Layer 12 of a small transformer language model trained on English Wikipedia (21 layers, counted from 0, width 64).
In attention head 1, each number of a token's query is one row of weights dot the token's vector x. The head spreads its attention over the tokens so far by the softmax of query dot key.

Query weights of the head. A number n stands for n times 0.0014.
q0: -28 182 142 233 6 -139 37 149 71 -40 -155 46 120 -7 -219 28 -34 52 -32 -42 37 -8 -88 25 -51 -28 -10 79 85 -13 123 -256 -159 69 -151 -153 139 -128 -44 -112 67 166 -41 96 -176 47 79 160 -41 34 -189 250 98 105 145 57 -13 131 -58 248 -86 187 -79 14
q1: 147 -72 -225 -78 -2 138 -68 36 189 42 135 -150 -4 136 -51 38 84 -255 35 97 79 6 129 -24 123 -63 49 328 -63 132 35 218 28 25 52 55 58 178 -110 -19 269 -147 105 -6 -101 -125 160 279 -46 -242 -97 175 69 48 49 50 -85 40 -140 31 125 -50 83 62
q2: 87 12 -158 -166 -241 14 -78 -21 -42 231 -73 -62 74 -106 -217 -282 324 -162 -60 -127 94 171 -8 128 -291 158 -198 35 -155 -29 -149 68 249 -163 129 117 170 -1 246 -100 391 224 -68 -18 -13 233 -112 140 -132 244 -90 -196 -51 -190 145 2 29 -39 -42 57 -171 -116 170 -1
q3: 403 -241 -179 38 14 62 28 0 34 -136 76 12 140 210 114 164 -15 153 186 118 -265 -163 -72 -274 163 -48 177 17 -21 53 -154 -324 -80 -96 -165 239 -323 -11 -181 180 -166 231 -121 194 148 -253 -136 220 -32 248 155 125 227 245 -72 -94 -170 195 -48 68 91 -112 -83 132
q4: 145 -10 -193 11 65 62 1 -51 -120 149 114 11 -6 23 208 -40 -26 -19 -89 112 6 12 123 58 -174 198 -4 51 0 72 51 -108 -36 54 -22 -37 -37 63 60 144 52 13 22 38 212 9 -164 14 121 78 98 -48 28 86 38 -23 -120 180 135 -70 -216 152 -117 -49
q5: -119 125 77 104 274 110 -21 93 66 23 -10 478 39 69 8 -4 66 109 -155 -217 -109 105 -82 -67 -110 -99 113 -210 -91 119 -20 -136 -206 343 1 -71 -60 -36 -62 102 -124 90 -83 97 15 160 210 -116 276 -71 27 181 -141 117 99 -99 -204 17 166 71 -22 -27 -138 -33
q6: -322 74 264 64 135 309 -78 19 -195 219 113 77 -188 -127 -178 91 -84 58 -71 -147 128 92 226 -19 58 -154 -311 -57 -23 -301 36 42 -123 -40 42 -169 156 6 -386 111 -214 -207 -331 -485 -232 -13 93 -275 240 -307 -44 -125 73 -233 -260 -51 282 41 -126 -26 -29 110 -181 39
q7: 131 -40 -80 -136 50 -113 -48 -4 -49 -70 -232 -60 145 103 166 97 384 25 67 -62 -160 -179 92 46 -47 72 123 183 35 -72 -96 87 72 120 34 -114 296 213 -138 -270 162 -70 -33 -29 -221 31 24 -22 4 -85 37 -125 -215 -27 61 81 -141 152 154 187 -64 94 -15 -123
q8: -56 -49 102 -57 -47 -57 315 121 -73 93 9 -27 33 4 35 29 407 78 7 92 -9 -172 121 174 -114 39 41 114 135 234 -138 -122 117 -60 -117 36 33 -106 175 80 128 49 63 -42 -56 136 88 201 -128 -112 85 114 324 -204 39 115 -190 32 -285 326 -47 34 21 -144
q9: 238 -122 -36 39 139 60 42 -95 -41 103 -137 19 -20 -150 220 -15 305 -34 82 -21 -91 52 150 -29 -156 -144 -42 173 -209 164 67 69 12 111 131 165 88 56 -149 -97 222 23 111 -44 -296 214 -83 149 -97 140 -116 -180 -30 128 -123 -122 -50 -152 -50 179 -107 -49 -17 -129
q10: 26 17 -78 -179 -18 -1 -86 -89 -137 104 -47 292 38 86 -12 -61 -2 23 -149 155 -149 162 -1 -25 -120 -78 5 -140 176 -251 -103 -213 11 -106 -47 84 -150 145 136 76 -23 -20 -218 -8 -171 -26 154 -62 -245 -289 45 176 126 125 -180 -86 177 26 -107 5 164 42 -82 49
q11: 234 39 121 235 -22 69 48 220 106 -323 116 71 -260 267 29 -148 -49 138 -82 -4 -141 102 -123 -88 235 -103 -154 -17 10 14 44 69 24 -120 -161 4 138 -178 -147 40 14 -114 15 -152 10 -115 -96 -139 144 1 148 78 17 -4 -139 52 -36 66 -147 -74 149 17 -159 -66
q12: -60 83 -88 -117 -33 134 73 -8 223 288 33 87 10 -14 72 150 -228 -212 166 -74 -93 77 104 -172 -308 33 -43 18 -151 111 -150 -51 -25 207 -54 -146 -274 -199 201 211 -170 39 7 188 -5 -121 -23 416 -76 -22 99 -42 67 -116 -63 -127 -10 -15 68 -98 28 118 82 72
q13: -218 279 55 -126 -22 201 -80 -79 -140 -123 -188 -64 -160 -255 -10 42 -15 -152 53 99 -42 -217 340 -48 82 -96 72 -48 -39 -57 315 -131 -17 131 13 59 -231 -191 210 -12 -82 56 -33 5 25 71 -86 60 325 16 -78 -77 94 -78 109 -114 160 173 65 138 -107 14 -12 109
q14: 127 111 151 -90 107 55 52 9 -176 -46 -151 -86 -61 153 -82 -129 49 29 -57 157 -158 -57 150 -460 -205 -127 -80 -138 140 102 153 258 256 102 61 -70 26 -13 -9 -124 200 95 168 -60 -16 110 211 -28 -25 -254 -72 294 -46 34 -165 9 -60 183 -89 198 -112 -293 53 -98
q15: -106 -189 12 157 20 16 0 184 110 141 -9 -115 -33 -81 -66 36 134 30 59 127 -173 184 106 32 95 171 -131 -131 -93 195 160 33 110 14 -99 -223 112 86 -243 80 125 32 -24 -188 -203 -57 -3 148 -245 128 83 -252 15 -27 -107 117 -70 -44 -74 -66 -83 -53 -59 -45
q16: 24 51 106 4 202 -183 166 47 -48 29 22 -75 9 54 -89 -76 126 247 -133 19 -117 134 7 127 77 -157 160 227 283 -70 114 -85 321 -147 25 -14 69 30 -139 -154 16 -117 -143 -49 -146 198 -8 -269 -140 60 243 100 33 -67 65 58 83 -11 -38 302 -215 -207 0 -101
q17: -45 82 93 -118 -142 67 41 8 20 76 -207 -364 -67 232 136 -115 -65 63 -258 173 -2 -2 -70 181 287 0 -90 -171 23 79 182 -183 140 -109 -103 -115 96 -66 -109 52 -185 153 260 -112 129 74 16 102 153 -61 -7 130 85 114 -25 143 195 -70 -139 84 -118 -115 76 34
q18: -98 120 29 244 155 -112 103 175 97 170 -115 84 -33 57 140 58 -65 74 55 25 232 142 144 -155 -121 116 -257 -57 117 182 104 34 -149 18 108 46 -238 -177 166 129 108 -94 -164 82 103 -169 -124 138 125 164 224 17 44 -94 -140 58 43 216 25 -7 -176 -35 -123 -2
q19: 70 175 110 -141 -73 50 102 -141 158 -113 -120 -110 -73 -279 59 -12 108 -38 238 150 -155 37 -97 -174 46 -28 -70 14 44 -12 -3 200 98 161 48 -180 116 8 -136 179 108 132 -27 15 -73 174 -57 -163 -112 -294 -94 206 52 28 59 -100 239 -104 38 50 -79 125 -36 -46
q20: -76 172 -16 -198 108 175 98 -12 -25 116 -119 -250 -221 -269 188 -13 -57 -33 45 -226 72 2 11 -12 -182 147 -147 13 -122 -366 99 14 163 -220 -39 24 -55 236 327 -13 -90 18 -42 35 81 -75 -9 -206 54 -59 -52 44 179 138 5 -173 -10 60 -40 91 214 158 115 78
q21: -46 -279 50 -11 43 2 50 61 -22 230 81 -15 -82 181 90 163 -4 -95 -62 -151 -42 -254 47 49 -20 -177 -131 78 40 140 -130 -9 -61 85 -244 -64 92 160 -97 132 -134 -99 -224 274 -91 -49 16 -154 6 92 -83 -24 76 -227 -420 235 -88 -131 -105 -54 202 327 53 38
q22: -102 100 84 -39 -148 -99 -24 41 293 -69 121 78 -160 82 64 48 -80 -164 136 -24 73 -126 -161 144 -49 -119 23 -263 -316 -168 -162 -142 -280 160 -164 -224 -215 58 49 39 41 165 39 82 122 20 -192 -147 -177 36 99 -43 40 -66 -47 167 74 59 20 -179 -48 61 139 9
q23: -10 -105 -18 -196 45 -30 -181 -172 -32 -25 53 -208 -122 36 -11 248 263 -39 60 135 -186 -20 -91 -12 13 66 -12 220 114 -126 -119 230 87 -102 -188 55 243 -42 -144 76 95 112 -311 35 -130 157 -138 -134 -41 -204 130 5 -175 -110 4 86 -3 -140 31 -177 -31 -69 64 -177
q24: -142 43 38 -62 -27 -149 24 75 -230 -119 92 325 -104 101 21 -58 -30 -6 282 -116 72 -57 16 208 135 140 -211 59 82 25 7 -230 -178 -63 92 -46 -132 -66 87 9 -191 -29 -131 24 94 69 -156 -65 -257 -76 -77 148 -61 -78 139 -47 -145 -107 99 -171 243 65 -213 -37
q25: 83 -166 -71 16 -124 134 151 90 -305 135 -157 -92 193 122 46 111 -154 97 -115 18 -174 -202 189 -21 -28 15 127 26 -79 -142 -31 125 55 23 120 -154 55 -228 -95 -19 -19 -106 147 -58 89 52 36 -197 93 179 -21 76 -165 120 -95 -53 -102 -120 -91 282 7 -38 102 92
q26: -96 -83 -162 207 -9 -20 -15 -28 -108 33 -98 -184 60 10 -138 -25 74 -24 151 38 273 -124 37 69 -54 41 257 -19 -14 120 14 -167 -82 0 -50 -180 -17 -10 -68 361 343 119 74 -40 -91 89 76 -44 65 171 66 72 -113 -59 100 56 -9 184 73 158 10 -13 11 86
q27: 122 240 -47 -249 32 -138 67 50 -341 201 9 -201 67 -1 -68 27 220 -49 51 33 73 -3 47 74 -178 -102 -34 -363 145 113 -203 -244 178 -72 119 -195 151 36 -59 4 221 175 25 -79 -209 248 89 158 20 -57 175 117 87 -129 -110 -11 124 114 -107 421 -89 -66 64 89
q28: -80 158 -98 -140 78 208 -152 -66 129 62 -91 -248 27 211 25 -23 147 -12 -278 -25 -50 -180 266 -80 -216 90 112 -16 -174 -332 326 126 360 -99 106 -186 187 147 36 -26 27 -337 28 13 -63 131 222 -221 161 18 186 -4 -30 -26 -88 217 160 146 -163 165 -45 -7 41 -70
q29: 78 59 6 -119 41 155 -82 329 -220 77 -105 -87 235 153 124 173 24 -89 -222 -179 -65 1 125 -3 -287 83 -165 -93 -81 -176 -12 -93 6 -78 -29 -128 -40 134 -70 83 -148 -39 -123 -311 -306 10 48 -128 -53 -248 108 -1 63 -28 -176 -63 122 78 -25 -160 -6 49 -57 -20
q30: -217 -286 -420 32 44 -60 -130 -124 79 -61 69 12 -24 156 2 63 45 -42 8 -213 -104 460 21 -260 -73 213 -27 95 114 124 151 -23 189 -184 269 185 -15 64 166 -44 418 -275 -243 292 47 -135 -266 -138 -434 -143 -204 39 169 -118 74 -17 281 125 -57 131 11 55 109 -129
q31: 28 -348 -40 -90 -97 -51 -98 -175 94 -91 78 14 221 100 -227 148 -41 -24 278 23 -60 -125 193 -133 9 146 159 142 21 -153 143 -106 -50 206 63 251 -27 89 -14 66 7 -56 -50 -129 -82 -42 49 107 53 12 -6 -156 93 -266 35 -149 -30 -187 -92 147 -72 -14 -195 209

Each question shows a short text with each token's key, already scaled and adjusted for position as the last token sees it. A number n stands for n times 0.0025.

Then comes the last token's vector x. A number n stands for n times 0.0068.

0 " ": -43 84 183 106 -30 8 293 357 -1 -16 -83 -6 15 -46 -49 82 27 46 33 10 35 -27 15 -53 -70 55 -51 -46 62 11 -61 36
1 "15": 50 116 162 87 -42 -4 245 275 -44 -87 -46 -59 -39 -6 29 -10 -25 -6 10 -5 14 -41 24 -85 -41 78 -26 -133 -38 -39 -19 62
2 "6": 14 26 97 29 13 35 127 187 -40 -91 -52 -64 75 -20 -28 25 -88 -65 33 -40 2 -135 8 -132 15 56 17 -99 -42 19 -26 37
3 "4": 8 39 104 102 9 15 144 203 -19 -108 -59 -65 105 -16 -81 49 -91 -15 -12 -55 30 -77 37 -92 -42 71 15 -89 0 42 -24 54
4 " Ar": -13 68 68 18 -10 31 92 177 -83 -54 -106 -37 24 -52 -23 115 -38 -17 19 -41 -18 -22 27 -43 -47 74 2 -74 27 -3 -99 40
5 "ch": 9 -23 19 -36 2 -35 -12 107 11 -83 -88 -2 -30 -36 -33 59 -42 55 -56 -55 -77 25 -1 -28 -48 125 -7 -40 15 24 -16 31
x: -187 285 -179 71 -124 123 160 96 56 124 -149 86 -8 92 -127 18 -118 344 -179 193 -88 70 175 171 32 -85 50 -36 -26 -135 -16 211 -164 -2 -27 35 184 -18 -104 -56 -216 -152 183 -85 -3 -112 -32 150 -250 -49 -71 -155 -3 -3 176 16 -250 -43 3 -45 -143 4 17 71
Which token does the last token look at most, and with what share of its attention? 4 " Ar", with about 20%

0 "ment": -35 30 102 50 19 -7 135 245 -3 -74 -79 39 -5 -32 -81 60 15 50 -54 -45 27 -10 25 -56 -110 32 -60 -68 55 -17 -35 17
1 " of": -21 68 90 63 -26 -6 182 299 -50 -59 -95 15 31 -34 -13 29 5 22 -20 48 12 -96 -5 -19 -99 53 -67 -56 25 2 -76 43
2 " the": 18 137 141 71 -42 72 271 292 -81 -23 -98 2 -19 -38 -1 -23 69 -1 -50 16 9 -77 -20 -55 -10 57 -40 -38 67 8 7 9
3 " rec": 20 91 82 22 -2 43 213 257 -87 27 9 13 -136 -28 27 33 3 -21 13 71 0 -75 123 -48 -26 0 -37 27 -29 -4 -30 16
4 "ip": -84 -33 147 -29 41 12 125 256 -84 15 -124 23 -51 86 -45 -26 -28 -75 -56 -5 12 -14 -23 28 -11 121 9 -26 15 -13 -117 20
5 "i": 17 39 58 15 -10 -6 62 232 1 -25 -109 -51 69 52 -32 -30 -65 27 31 -36 -75 -104 99 26 -21 -2 9 13 57 23 -57 40
x: -139 195 -57 -58 -167 123 295 49 107 46 41 131 -98 149 -101 65 -49 146 -189 109 -42 -1 35 -54 -71 -160 208 -18 -274 -299 189 128 -84 -3 -2 241 271 79 -191 6 -23 -158 126 -131 -58 3 -83 101 -21 -92 -190 29 -105 -79 144 -85 -327 -33 30 65 -129 62 -7 -15
Which token does the last token look at most? 2 " the"

0 "y": 17 42 93 11 -29 9 104 269 -31 -44 -89 29 62 -19 -52 87 26 30 -26 -13 19 -5 26 -56 -83 49 -59 -76 -24 21 -84 31
1 " of": -11 76 110 59 -7 6 192 298 -68 -68 -85 2 36 -36 -16 36 -7 11 -11 63 12 -89 -5 -28 -92 42 -51 -54 24 14 -98 38
2 " Amer": -9 67 93 -8 11 49 118 184 -69 -110 -54 21 -20 -33 -15 5 -9 24 17 -14 56 -7 65 -104 -75 58 -40 -19 11 32 -126 -30
3 "ic": 50 35 96 26 -47 2 81 189 -16 -17 -54 38 32 -25 -28 18 -46 -8 7 -21 -35 -54 -27 -147 -95 -4 -118 -66 1 -1 -85 5
4 "a": 56 -14 63 79 -9 -2 141 196 74 -54 -124 -16 130 16 -68 23 -45 11 12 -92 -7 -13 30 -14 -50 107 5 76 36 27 -61 42
5 " m": -6 8 82 60 108 77 198 166 -51 -23 -98 85 -11 -58 -83 55 49 -49 -13 -21 -13 -77 18 5 7 -33 -8 -37 85 -8 -74 -54
x: -147 345 -168 63 -147 69 123 1 72 178 98 134 -134 79 54 22 -183 203 -169 -41 -53 -30 119 -120 -104 24 70 146 -300 -295 1 135 50 2 181 47 236 101 -184 -22 -113 -299 71 -138 59 64 -58 75 -110 -35 167 -40 -151 -45 -26 23 -239 -89 74 22 -99 -18 44 117
Which two tokens does the last token look at most, in order? 1 " of", 5 " m"

0 "l": -35 5 30 11 -38 36 45 158 -22 -31 -71 -10 12 -15 -94 35 3 -16 -31 -39 -41 -16 -12 -49 23 4 -4 -58 2 -31 -63 61
1 "or": -15 -9 37 -10 -36 13 15 164 -8 -4 -124 9 88 72 -86 129 -51 33 -69 -76 -39 -85 -32 -65 36 -2 -17 -15 -11 34 -51 70
2 "id": 26 26 102 66 9 -16 137 221 -29 -62 -16 24 79 30 -74 99 2 89 -15 -23 0 -45 30 -29 -57 -14 -64 -60 1 -11 -94 62
3 "a": 26 27 69 62 -54 -8 118 206 7 -34 -109 -2 115 11 -91 40 -43 24 5 -82 -4 -28 37 -44 -60 54 -8 45 51 17 -102 60
4 " s": 38 37 26 3 21 53 158 173 -66 -42 -52 36 9 -7 -30 55 25 -19 6 36 -6 -41 31 -55 53 -33 -58 -42 20 -36 6 -2
5 "ince": 3 26 94 43 -31 30 235 292 -39 -94 -70 -64 76 33 -42 31 -75 -47 40 1 19 -39 32 -90 -66 73 2 21 -44 -55 17 8
x: -151 308 -100 -56 -11 -122 115 127 92 205 -99 139 -172 56 -46 183 -22 205 -249 139 -130 76 30 15 -81 -62 -99 37 -99 -257 107 9 -133 -22 42 48 247 141 -135 -74 -144 -196 45 -188 -20 -187 -37 243 -81 -86 -54 -135 -54 -205 148 -61 -195 110 162 -80 -201 25 69 108
Which token does the last token look at most? 2 "id"

0 "ames": -53 82 110 92 0 44 258 304 -68 -94 -73 14 72 15 -88 5 25 58 -13 9 32 -41 55 -28 -56 33 -39 -48 36 28 -37 14
1 " B": -35 20 126 26 -14 53 203 259 -1 -23 -78 20 47 -54 -78 46 -42 -46 21 -93 -41 28 -32 -40 14 90 -78 -36 -17 -13 -118 -36
2 "al": 17 62 85 -41 -28 27 82 160 48 -79 -153 -74 29 -89 -23 149 -31 47 35 -40 -57 -51 -10 -21 -35 43 52 -24 -75 -3 16 -14
3 "f": 25 3 15 5 42 -5 62 124 39 -76 -22 -30 60 -19 -9 72 -114 9 -35 -17 99 40 1 -1 -10 141 43 41 -42 48 -90 3
4 "our": -42 5 48 -6 8 37 19 134 -76 -100 -103 26 53 33 -27 66 -142 79 28 -19 -14 -82 -51 -119 -1 46 87 -91 -32 46 -54 52
5 " of": 13 42 53 6 7 26 109 220 -33 -87 -66 -11 47 -38 15 54 -53 14 2 75 12 -71 -29 -76 -74 45 -47 -44 -32 -18 -83 40
x: -162 379 -139 -26 -2 33 172 74 145 180 -82 83 -136 128 -27 88 -226 360 -211 65 -101 108 -22 -28 54 -22 -50 -28 -104 -172 67 31 -94 -66 -72 -110 204 48 -251 16 -67 -206 43 -219 -139 -50 -41 212 51 4 -39 -148 52 -94 82 -50 -194 65 -15 -121 -78 97 62 98
Which token does the last token look at most, and with what share of its attention? 0 "ames", with about 50%

0 "od": -16 35 65 41 -28 41 115 226 -33 -60 -42 22 79 -21 -121 42 18 73 10 -36 51 -53 31 -67 -11 43 -38 -66 -27 9 -114 39
1 ".\n\n": -21 127 179 118 -17 46 319 408 23 0 -64 -2 36 -99 -66 20 13 25 23 -1 -13 -79 0 -52 -90 24 -22 -38 43 27 -53 19
2 "H": 8 24 117 44 -9 25 205 323 -15 -95 -73 29 7 -82 -24 30 31 29 -18 30 5 -4 -74 -47 -29 94 24 -12 7 -10 -78 -42
3 "um": 43 13 55 -30 36 74 103 130 -52 -20 -59 44 -25 -65 -55 20 18 -29 15 -4 -6 -4 32 -1 -19 31 -16 -39 -117 12 -69 -20
4 "an": 9 49 62 62 40 56 135 257 25 -56 -80 10 70 -3 -8 17 24 43 -19 -13 -25 11 20 -27 -27 66 -38 -70 -20 22 -136 -22
5 " re": 6 65 85 5 22 32 222 249 31 -62 -25 26 -10 -22 -75 36 -31 -27 55 -41 11 -38 111 -89 9 43 -5 -15 55 -13 -16 -34
x: -69 394 -118 80 -143 10 120 22 104 211 -26 70 -89 172 71 77 -124 202 -223 -27 -29 16 28 -104 -75 -43 7 -96 -209 -261 28 113 -11 33 30 205 101 72 -128 -256 -149 -228 88 -201 -23 49 -23 83 -196 -31 161 -112 -118 -185 141 20 -242 45 159 20 -26 88 26 145
Which two tokens does the last token look at most, in order? 1 ".\n\n", 5 " re"

0 "oc": 17 12 80 27 -5 14 89 242 -46 -56 -73 8 -6 -2 -97 22 19 68 -11 0 33 -76 22 -37 -82 58 -69 -49 7 -20 -119 39
1 "en": 17 88 46 -1 -38 20 58 256 -54 -33 -106 -8 52 44 -59 40 -45 65 -44 -36 -8 2 61 34 38 19 -10 -46 -8 10 -70 55
2 "e": -6 68 63 43 -40 -18 113 164 9 -69 -76 -38 54 16 -56 40 -48 65 -12 -57 -39 -4 41 -54 -41 28 -49 5 29 -2 -86 32
3 " ": 11 -51 36 53 9 8 201 212 29 23 -5 13 60 23 -57 77 44 13 32 -16 71 -58 28 -24 10 101 -65 -45 36 -52 25 74
4 "10": -17 16 71 54 25 11 163 209 -17 -66 -53 -42 78 2 -45 26 -67 -22 44 -52 -4 -110 17 -84 4 67 -22 -123 -6 -43 52 66
5 ",": 40 10 42 49 -33 25 144 222 -21 -47 -40 2 125 -41 -94 67 -6 -50 37 10 79 -92 -22 -30 -36 -20 -25 -67 -83 -56 -12 -13
x: -161 381 -96 51 17 -60 30 59 187 265 7 186 -162 102 -88 153 -91 323 -142 31 -166 44 29 -102 -15 -45 -148 124 -137 -287 141 76 59 -37 -25 -37 198 115 -192 30 -141 -170 42 -115 27 14 -69 145 24 -104 73 -146 -29 -12 88 -119 -232 14 36 89 -74 153 99 -47
Which token does the last token look at most? 3 " "

0 "eat": -21 75 125 60 -27 18 233 315 -17 -52 -63 -29 37 -1 -105 36 -40 11 -32 -2 22 -16 43 -18 -38 19 -75 -38 6 -54 -7 28
1 "on": -9 99 108 -2 -31 4 146 269 -68 -33 -55 -49 125 12 -42 62 -42 19 -26 -3 26 -5 67 -41 0 39 -75 -69 -36 7 -34 24
2 "'s": -7 137 118 131 -46 41 287 275 -57 -22 -34 12 47 -59 -52 -33 9 26 -50 -39 40 4 -59 -92 -23 56 -96 -71 -12 -28 -9 6
3 " m": 44 35 69 39 -20 47 146 158 -80 21 -56 102 -45 -62 -47 43 44 -62 15 14 -52 -37 39 17 -4 -27 3 -104 60 -10 -80 -31
4 "ur": -36 116 47 17 9 -37 41 206 -41 -45 -99 -9 -52 62 -83 95 -91 84 55 8 -51 24 19 -61 -48 28 27 -134 -54 -88 -25 43
5 "d": -17 23 46 10 1 8 66 174 -89 -16 48 22 92 -18 -34 -27 -68 -45 -16 -38 -5 36 39 -31 24 3 -21 -120 -54 -44 -18 37
x: -82 260 -121 -128 -64 -18 88 -18 94 123 -134 218 -111 -64 -117 -28 -122 302 -75 234 -149 -75 31 -78 -88 -131 -4 51 -161 -64 127 147 -64 -31 45 127 310 42 -89 11 -114 -279 158 -190 -24 -10 97 100 14 -73 133 -84 -45 -18 181 -157 -294 -22 47 -96 154 -24 -4 24
Which two tokens does the last token look at most, in order? 2 "'s", 3 " m"

0 ").": -23 119 162 123 0 43 282 377 -10 -19 -86 19 30 -85 -33 -6 29 -15 32 13 -5 -48 16 -72 -109 50 -10 -64 40 -32 -101 51
1 " H": -21 61 148 29 -7 -6 233 293 -61 -62 -86 -1 5 -67 -66 12 10 30 2 10 -33 -47 -65 -70 -36 55 -7 -56 40 21 -61 -29
2 "ow": 23 114 145 57 43 67 239 312 13 -96 -13 -19 72 -80 -91 16 -86 -29 -20 32 -1 -10 -45 -45 -32 28 7 -105 -138 -7 8 6
3 "ever": 12 141 166 90 53 31 274 372 -2 -137 -37 38 18 -52 -124 10 -88 -17 -30 -37 84 13 6 4 -41 46 35 -68 -27 -6 8 16
4 ",": -4 73 104 87 -51 24 217 288 -11 -34 -109 25 67 -38 -65 11 7 -30 64 20 31 -34 -8 -14 -114 7 -41 -79 -65 -79 -74 -18
5 " rec": -10 162 125 44 -3 96 255 327 -76 2 6 -30 -133 -42 -8 12 -17 -20 2 73 19 -51 106 -51 6 -28 -14 24 -58 -26 -39 0
x: -137 227 -165 69 -129 4 16 2 36 179 1 117 -198 215 -62 107 -297 225 -168 -8 -32 133 20 -65 -84 -39 108 154 -87 -120 94 66 -150 -13 -85 164 319 159 -134 -264 28 -186 53 -226 28 -52 39 42 -45 -126 97 -134 -136 -129 95 -24 -192 149 -72 52 -43 -40 41 275
Which token does the last token look at most? 0 ")."

0 "t": -9 39 86 63 -69 -8 100 300 -49 -34 -89 19 44 -28 -59 26 -14 -4 -25 7 7 17 1 -82 -44 37 -74 -98 -33 -51 -78 94
1 "olog": -1 33 96 46 -2 11 123 202 -77 -72 -88 27 19 -61 -68 16 7 24 -25 -27 21 -44 33 -51 -107 31 -20 -135 16 -43 -70 72
2 "ist": 3 17 65 64 -27 48 97 209 -28 -76 -73 9 9 5 -87 20 -6 22 -16 -2 -35 -24 9 -84 -71 2 -57 -31 49 14 -84 89
3 " F": 5 24 60 42 15 6 133 227 -30 -56 -78 83 17 -57 -79 76 -67 29 35 -38 6 8 -11 -12 -16 71 -24 -64 -30 31 -73 1
4 "red": 1 46 76 14 4 38 84 173 -20 -7 -123 11 79 -12 -88 35 -76 -23 -29 -34 25 -41 -95 -22 10 3 11 -68 -53 -63 -20 26
5 "er": -16 14 25 -24 57 26 -5 191 53 -100 -117 7 38 -2 -36 52 -63 -51 -36 -46 1 -61 -70 -5 -51 15 17 43 33 33 -87 41
x: -222 169 -168 25 -104 14 230 101 93 152 -52 235 -205 18 16 41 -156 291 -31 98 14 -16 205 67 -82 -142 -34 -7 -126 -200 -39 124 -47 -65 -33 -13 232 78 -299 27 -148 -190 148 -70 -67 -155 -2 142 -61 -27 -98 -134 34 -88 155 64 -309 -43 13 -2 -48 77 63 12
Which token does the last token look at most? 3 " F"

0 " with": -37 81 123 58 4 28 234 331 -65 -18 -82 -10 58 -24 -70 49 11 -7 30 35 -18 -64 -4 -20 -58 23 -80 -73 10 0 -19 25
1 " f": 20 44 66 0 -20 34 183 281 -51 -13 -17 63 -47 -50 -71 68 -6 -21 28 41 -21 -8 13 -7 -15 9 47 -33 -36 24 -54 -30
2 "ing": 4 30 40 -24 -25 4 59 204 -80 -56 -58 11 -21 13 -50 73 -68 27 -22 10 -45 -34 -54 -9 -73 -19 42 -64 -53 -4 -2 25
3 "er": 13 74 76 -32 15 41 65 190 -20 -101 -95 -19 -12 0 -24 22 -69 -51 -42 -30 -20 -46 -68 44 40 -11 65 0 -16 32 -87 54
4 ",": 10 61 124 89 -31 37 230 293 -29 -46 -88 31 56 -48 -52 43 24 -4 19 7 32 -63 -9 -19 -79 21 -63 -82 -28 -38 -72 -6
5 " ar": -5 96 75 23 -13 51 143 176 -86 -53 -128 -39 -40 -1 -8 24 17 -29 9 -29 -21 -83 16 -33 -23 70 28 -52 14 -35 -46 42
x: -90 287 -161 64 -126 37 124 127 124 242 -185 147 -162 234 -5 30 -292 124 -127 94 -80 -120 135 26 -75 49 -102 74 -116 -291 167 128 105 -151 -8 -95 143 102 -100 -138 -97 -193 178 -138 28 -137 -21 13 -163 -43 142 -141 11 -186 156 -73 -156 43 203 19 -171 2 -44 -67
Which token does the last token look at most? 0 " with"

0 "i": -28 23 90 65 11 11 101 264 -8 -6 -84 -43 113 -2 -86 46 -14 -24 -33 -52 -56 -80 16 -31 -17 51 -68 1 43 23 -65 92
1 "ber": 9 31 20 -36 13 -28 38 157 -52 -50 -81 50 39 59 -54 104 -104 10 -57 1 62 -67 11 54 10 45 -30 -46 -18 -52 -46 19
2 " M": -13 -23 54 43 -60 1 126 117 -17 -55 -107 108 46 -65 -89 57 -48 -3 32 -43 14 -34 -8 -36 -54 36 -43 -55 70 23 -105 -61
3 "k": 70 -17 31 -4 -24 6 65 223 9 -3 -97 76 65 -52 -74 60 -28 -51 6 -13 -16 74 -4 -28 -34 68 -32 -45 -29 -57 15 23
4 ".": 31 29 56 56 10 30 168 223 50 -16 -65 13 41 -42 -50 -14 -39 -32 49 39 3 -50 -49 -9 -54 29 -15 -42 -30 -81 -44 -1
5 "22": -36 -6 94 79 3 18 221 162 -21 -57 -72 -16 68 38 -16 40 -102 -11 20 -4 43 -138 45 -84 17 72 51 -116 -25 -64 9 8
x: -68 139 -233 -28 -159 -16 42 75 123 155 -109 130 -248 68 14 143 -17 225 -201 -45 -171 173 117 -50 -173 -69 -131 87 -128 -125 172 176 -153 -60 150 34 278 118 -76 133 -109 -261 271 -175 -28 -47 -173 74 -29 -21 128 -153 7 -95 96 -64 -264 8 -22 -87 -67 46 68 -62
Which token does the last token look at most? 2 " M"

0 "s": -26 25 69 36 -16 -1 148 239 -13 -45 -95 34 56 -27 -56 21 -2 -1 -13 -2 15 -33 38 -59 -42 37 -62 -97 -13 -45 -49 62
1 ",": -11 60 127 88 5 22 234 309 -28 -43 -107 25 60 -40 -63 34 10 -6 21 6 35 -57 -11 -37 -71 28 -58 -64 -14 -38 -66 3
2 " P": -28 30 89 52 6 11 176 255 -93 -51 -59 13 41 -56 -106 53 -17 14 35 27 -70 -2 10 -55 -51 88 -46 -111 7 50 -96 -49
3 "le": 22 22 -49 -87 -18 37 -9 130 -37 -44 -103 21 37 -18 -8 13 -52 -30 17 44 -80 25 39 -4 65 35 42 -75 -107 -39 40 33
4 "ist": 11 48 103 60 -21 83 108 128 26 -103 -82 -107 23 22 -73 10 -106 29 -45 23 -36 13 35 -85 -66 21 -11 -25 -14 25 -105 23
5 "oc": -11 12 85 44 -41 -3 71 212 15 -10 -88 10 -58 30 -37 28 -25 24 25 14 26 -23 33 -47 -122 69 -44 -33 -13 52 -142 -17
x: -30 236 -175 -42 -197 162 282 52 158 89 -60 109 -248 102 -19 79 -69 273 -248 96 -138 88 3 69 -228 -90 193 99 -166 -91 195 157 -64 51 -44 81 219 137 -218 -138 -122 -3 73 -124 27 3 -37 12 27 -131 -88 -103 61 -170 57 109 -254 -31 68 -127 -44 22 94 126
Which token does the last token look at most, and with what share of its attention? 2 " P", with about 30%